Layer 5 of a small transformer language model trained on English Wikipedia (16 layers, counted from 0, width 64). Numbers have three digits each and are written without spaces.
Take only the direct path to the model's output, skipping the later layers: a vector added to the residual stream pushes a token's score in proportion to its dot product with that token's output vector.

Output vectors of the tokens that the questions are about. A number n stands for (n - 500) times 0.0037.
".\n": 297577521426445499315248684529550470481500445702569544306442626491491667554631434468545391466632391596405461483426474389455338697488478293495438460537424736631636412468548738547462637515474522
"(": 355411445620612657347610414495562582494455406489712587590357392572466467620492572434459551482486602419366579410601485411407544701322469474614471539460518448701660518349599447354599478421565278
"ment": 572464542516329472625349604499638286304653318645547662664330586323749320653633783428272381574608640597118669557532517324796479670141642262474528171544592446617402356554450657450502472592337584
"ak": 282585346673464403643303320495629620520501400492295665668226544507549584562600627416355348554481324479658496580450499693693482497396584741535477611370633559371514388395582538330490455599404520
"ical": 566357444680496719710466274355947448365497468436398575566412570616496355563705533447661443503563622474022535441308394275809460789676502388468440582299419384328643473590492649529478564486403445
" h": 414471515485518577567421613583477512434398275461654454467610550453447558438479446544504578636589613532604680483509506565460450399584571479561528509440551570462544420430468352385464541358406446
"\"": 498457408430381721511487476437587336546609390414545504474647361593481415605602487439604512641490345681347437657746493674541639424175400320360461433606519583560658326292538583612614566504457363
"ound": 487548429559551662247493454577775641480438683482410560695488395663727248368667594358446226486630256436298165578649454382778413762459406378452374322506498843481499434639581556376582465727358429
"ated": 332324412473837592332407500560718481345322385195424476420644491471399505797537799566608332343575617386614688572502334403816525764350368587420380521491487514424487484503524476573514413766455438
"+": 332552425543519672311504472533458517513673536557720586397366575462449558384377685366376438429563284484339643394622459505433474764499397543562458559357538559541453502576562427460518660628587362
"on": 482425507426453432570420408455550570556249472423299404634489598570539544382601583399433730634433347466583524799327477523332480870403607324609554638380476516381500575665576440467448442612560431
"%": 490471298353461520330545633689794487484742472479633745499287628288361420542306763630435505502678522574145630387528469470580637819353406585390457569385348465359477428443435438609569729390496439
"ip": 419550341551775606661285535491672554510440524462427419692437534346484597534481320452394225448419574530140604464444478543541581689474551532304514332435651747310481766600394477770464384615590434
"ation": 354231281407760481379452650322835389473381475345504722427500610203523416698586665386389361424566428363632728571464493544673525741380510605365563426566553459632449349591531627689481407548464446
"ard": 636276528352606422578642534439646391408414424420312542682458710355550742607518768459458487467472441538502350562370550568599457502487343290134539670527544500422577346349440395507487739822647490
"ing": 611510704530533427528572661520887458468437540609435497755546448519465603253703358395366369468531546424653420431444411613657490635302546426293565561581621339483451326613318594403457373419477421
"est": 522369342282720624680389492689492406592460486352407335470327404448473567352440577588461410158571604393498403570442513443741370563598743449485665523672761570401569505413346682408537710638448454
" St": 628550471499412451340392421442429542425369552479620315460529452413414373434513510535447661510579655535473439483513551406461559392522599684539548457616518503425548515408585555661503567500509602
"ud": 403434499548419519336319343457661633408480391500365594454472461357444693475568503559405399163550339454612553775702520498688533526391684585402609686529390554398437602619511544397435335794479610
"ot": 266592281358509504554716581481535513475505704482394537705385567399489454575429392347516405463468496507372668631387500453381365661738418585362665738369639569304552419444444598432447451719568539
"th": 521272664331424362628459391509450528503818459527377462561478752491522381472554734483558285467462480520496526563576483409673403371536457667656548633513363765233520397488274345663556768356546333
"ie": 630411541464353449544502466503814456523548458316360705679359533614199510364628606412428348518468640491459374451405498521623647491585543397346329571428592388346555566583495585753503374603609537
"K": 522467331606460559332593366453533670543705561599445605496404571423535467451369636439403484359481314672716629290419429405665476597259359453445593456401466574426578511411553586493511750493568631
"ep": 465405355597652551550484329685623436437588312578391437427515415584156389585506481364461381506555431415465625326288606483722590784453684440454604415549496461294452601671539735462537391754651420
"ear": 452563442393524423338610505548711794572681368371427458744592750395677617632475692312349330322583480325442261623407537382622465586474768465384532528401462598452600267425346516416573643621414335
"g": 522549690419529536568330257442443196467564504458498422620542559427576426477503448538477314650419393566677659672383479345768574438665525534578567341556516588562440548534302327372520495471539697
"ct": 497295599647706602476332328571427422400700478485527489555476288337576570374508396504452181431611635680538567645742462374816261611524765576538478446433455554583347309222582529435529423620486594
" are": 364506479476562674549493695561725542409515332611730410407457669309464488548523457387461530562523479612504650641451508452573513461497420520530296588411436734197627384409546457549458608363380325
" pl": 436458432529596599466422432579447623382427397475717381513474640353523627421538498493541525502619511329525695503627526534481544524563494479501415461486496420418572545493461378450446655459467478
"ers": 721518379308464489570573570383848611420359372656493605769442459508567637479397323686394396453376641426384454327411487489741563582427420448440610487528542493392584285501312762593441633712217441

Output weights of attention head 0. The head adds the sum of these rows, row i times number i of z. A number n stands for (n - 500) times 0.00081.
o0: 574479709380646439305510500446594707374488437495536344738464488684720409326445523661574238272586560494566347299373367781611209696431570549369484670431556413517502540448648553510205599459638521
o1: 570584703451330502561494399467421625778418535364554469561373636244502648406532580500308575694239497418375661464184418593335595664746223518733627533325445386442545579597768193426480807471629306
o2: 441504569411426580320407699489587504539618566480521300441572557485515675490520450503418390496567615361431541479465636568432394517362437286668551567490448671500521487449476301383428749609580523
o3: 506739613644406409416476582393473354647517603448489486642401616584453527616442509354694555528399356654479510441224549497243541472565622623249431561420525432382340588504474669485584417628543460
o4: 242543477497645353627265514584585440543699692428577440455608305598673520681595384480437396562423149378432722613502568715253458540556437283393594430281515620683417643420345552641674231634549507
o5: 382640434414424733366279483571277612374573427549520406497269415541362457587513496528689552526977725580523541582430245409463436332473601481349730342662530536420545644603296483601337566615414623
o6: 379416666501660275614347575434418413467489570597815370823331354308618581455552461609371654433544228428627735486476511481248493485475690537458481262467555280752387690494565553664569509439578317
o7: 751792500545459335654535531434542722509541330655430421545639502505327577540535528236766426320217613633446448320433404439475445396521575557550330552471509382462462408572485516709723466517387459
o8: 697617519500637428397523334278463627351481637667616499537454305579360495315430531482707424476325358548360422441608476548623458579376637739602599473539615441451544450558452657466405357530499499
o9: 655665710672403664630598604557349432589688282560468521697445721372568358609361471524478350562482625457529508574404675421495256102533525174385361702451684617388521683262114393449458615580445601
o10: 379689499588550556439265430291580598398463482497631484522356437504591437558638572608470616444420420359595676476479276577393517471871445453560477616458646314459540256438613620596516489318530583
o11: 634530656420668337466635400476641682591623666620433413465541586605433295249463519513594333484665485698397343547388568509594269443183535558391824418521522677436313735453429497426354456320549526
o12: 604468428437397438352491371457646707479575687241475389355420483500570581479570379332514532463511558544362502482628506463582536544316452520609810424569538607319578632681516597404461495537473446
o13: 514648555587429662308418540507377392580291457712644480588446407531430724497545552467711442519494499357176562458517625541363559489329453443593405571639556375406523516432464387375442801692669386
o14: 402519520564291516371428191451531550484335529608363773461300599542684411649591795518555464280341528543391488729641720330520604424774512249433353519580430326468505550496453579419442521653550635
o15: 435574319226474490358306391702507549511480535253345540345290824510467377558589689682559597475505501612556540453442492681302571360597456547374479535648418405478521573757354547458283604557797641
o16: 289411635461627537335449719644388563370595405394495751589579670450416637441329591362833516590499699333273588572377356346353607757592836374601624480505394686439381638583532154536477457325220322
o17: 473426399513458513583530426660338554490654592633316516561522741536412473308371544342524504593297623498608530677481538712502543506412742282483673431457363466390640553657493208409455355386453694
o18: 536626507541510600521502490567583651601418485602618530438751579471459241469549627452607711551545596437237549423539428292366540222539463451549598466679398478363376476349653359634597447180491478
o19: 486554601534499734501461310447533603579689621659579562456619360405676568315399478632668322671246372407289424507585417625497330493447263475619764414519520388277681411338387557377532625592535532
o20: 683313546522365411715562620441543595465555281474516565435432457389637820467531398563649356414416609591519411332613552208545433513470458393585342413554582546611580409478371540483627782614337331
o21: 484486361598419438500498532625666307772511541316323571535703652467514656743482352320501507434699373575515593440527607622637458231030383684509594361536460529273334463599390748408445675492523472
o22: 404433429438623578427441562641420567322640394419488699341526558466385612457487434547819517526592529499394458542637366447463476520425598542527634456668554535406536474534259555482538500486370429
o23: 591460438469511428598422249262429431603380605579401567498486368575572536503306733712576486764625397634538510404528557273484548505635583566473555176424427546603356378649515554629220626542481533
o24: 564440578515510552283420619457345507306573615286762488723449629528648416465339490505598665488420447338411591364651629508315484413466885402448503588600521503429555609481453527437335347524538487
o25: 514413550391277427520464559587252738448437483397626508380586572565281535585706398349401645234716549607445515560507499503503430551493526494507558518519304509669498548490645401529580442683474396
o26: 722597420561574322619420620341500502606408553708566345398606685586291585323643580464512583532414493432485666386594746506292498306370595217716387552573522552597411246461529271445455725248657480
o27: 566424468462579457497397564501573565465246419637640477521356307499479468492745596571332363377656481350373575505391530516769563524321376605677363448554629642773488535466532408485328693449469477
o28: 639593629671378539453564322283282523564325542547625594752692496666473444544262554377572591510575493503420591382650524460521406431580707408542592581412404413326389386434749466537266434431514482
o29: 499537561402842516586711220696387464526496325488355436498668430267486485483465458502370511512535464394417405687729510625494403559432341525504548541465571272415476734594406477636659520567656255
o30: 410536358295447346546559560769815393524430282496430451424451460455481745567451425640734382480417628695547551184713454389246569432546348368566341606605495374475455566635466449621575651445793467
o31: 405552609429440436432534560615634477563557547512550681664543620302429471557391542453639532367331401636449498432369423463481500385412528834518506409578366365395388629539502637505575421463503488

Each question shows a token from some text and the vector z that the head gathered there. A number n stands for (n - 500) times 0.0047.

"th": 800385623509426643623504515497454526392617158456518401368375503464491400521439510692339498496414
Which of these tokens does it push up most? "ing"

"ol": 310545448600251517400642506587395422518735607575417381733464536691459630568477586527656522615595
Which of these tokens does it push up most? " St"

"ou": 581407537426456609537464461546628423545553619541521440540496555445579361625518496466504539602453
Which of these tokens does it push up most? " pl"

"um": 619605480519542509600548412530586509361460550524462440620525529338361625456467465524534439597524
Pushed down most: "ud"

" in": 597375456494399741602575480446632495489411415492526449550364499420585442469614413444471529560524
Pushed down most: "ard"

"o": 517533461515568391398523582462514502507411557562473611351538428478481462452448404469454484496575
Which of these tokens does it push up most? "ak"

" for": 632489587521382606506591444495549411498490289404674449473324535441514361549596483506523414507455
Which of these tokens does it push up most? " h"

"4": 566610530352590559691235439261629382380597707678505522495466323247458558531684516679472534332339
Which of these tokens does it push up most? "on"

"or": 291571488428538354810526508425370334455618419274580333569349701456430473618679610790476389421494
Which two tokens does it push up most, strongest first? "(", "ment"

" the": 456472527444397500407590475560533496520483466373496569589474531409473308453530566503453482475443
Which two tokens does it push up most, strongest first? " are", " h"

"er": 553592525504666520626366479497606404440444435508452418410593449430447604557469403499536445407476
Which of these tokens does it push up most? "g"

"K": 440670588516538435434442527552455494577553588551542638419612452529444574567434545464587422477501
Which of these tokens does it push up most? "on"

"ul": 591699502597431434345454494496453598564580534626396523451591447655411609416414498475597518554501
Pushed down most: "ct"

" w": 591689634409560511506399479382596518776560396482452410439642517651530344466505466456509656673439
Which of these tokens does it push up most? "+"

"ion": 384478470484548528725340523475575330406560371441478264443395575447542597611534606676501371427381
Pushed down most: "th"

"ed": 384460431464620312804539560387548303508501403447408355535330546570431505711517678727480387451487
Which of these tokens does it push up most? "ation"

" of": 488421505535401595449672505558616423526546521470551513565412577444542369528506595515464371570460
Which of these tokens does it push up most? " are"

"ment": 454505566540488521728464457449525375443577424544489320521405588548493511615563596609419316516569
Which of these tokens does it push up most? ".\n"

"ver": 612474593467505600551507430555531372556501508599516401415428600500551327642646385507415467556524
Pushed down most: "g"

"h": 568650467626468344454525512530455532513627574564429510509593513625419518540428532495585457536560
Which of these tokens does it push up most? "ard"

"est": 654439476486419630624610499394621494478397410521530457517384522420559430469614431461441501595577
Which two tokens does it push up most, strongest first? "ated", "ation"

"i": 541395557538308563532671433509464383529545325484786629635217509578510406755492643523564299561521
Which two tokens does it push up most, strongest first? " h", " are"

"av": 560459477476415379486521580319430474592460414422506421458460527536526505546524386435536637530541
Which of these tokens does it push up most? "ated"

"7": 603496543487634684552299472696357622511609435512691569444569385410615289658549264503442745381472
Which two tokens does it push up most, strongest first? "ip", "est"

"2": 399298461496428661514577425547564448463356692551642693475317501429619389491614452341422516483550
Which of these tokens does it push up most? "ud"

"at": 489457548527551581563645486528639466543437376476535287544438663559591486473518624600352355428457
Which of these tokens does it push up most? ".\n"

"il": 405451583487482697675415490645449450509454199531573417454432635597629591715542593550461270442521
Pushed down most: "ical"

":": 376533593393406691410492459566498464605522456546722628607487529473616522608549625466565438523407
Which two tokens does it push up most, strongest first? " h", " pl"

"p": 509644564585498330375573532676505512512630587482388553503684469513405418531343554394537647476484
Which of these tokens does it push up most? "ard"

"re": 570450520545654690507356537633339628510572312494644599370562362470629359595546304476438692306445
Which of these tokens does it push up most? "ip"

" ": 544463546555570686632396491634448563520620405505619464483516489532617373652555435518470527454519
Which of these tokens does it push up most? "ip"

"s": 697575616450605515646571425685529725426461673460725506691646725219489715571385590537475456543438
Which of these tokens does it push up most? "th"

"e": 386447530503631627582518468581521449501491533486553433507467618470557575536559520620404324392430
Which two tokens does it push up most, strongest first? "ment", ".\n"

"v": 743220430583657662387540575566631405470426507380515487347462417219518493644466237387620502354260
Which two tokens does it push up most, strongest first? "ct", "ound"

"ast": 603668497533789550705313503435697414442412435479390427361680357346380682512413307443581514391445
Pushed down most: "th"

"u": 609543431539642513544432568525606608464406557519432576426685460434457673448315432513494392402500
Pushed down most: " are"

"is": 255435526488370740769386460391497336521476404436761345528199586626610683646759621717580073202514
Which of these tokens does it push up most? "ment"

"y": 659453565532681684447319476726276665542618391541700613377583350445632216659536192444414796423477
Which of these tokens does it push up most? "ip"

"|": 666425616402686535460263565559314952677411419656460601502640302551558356594499429465388755454560
Which of these tokens does it push up most? "ound"

" s": 505590520637478365406563492632514425522611555504386526461613499578438403575388494331553602519507
Which two tokens does it push up most, strongest first? "ard", "ot"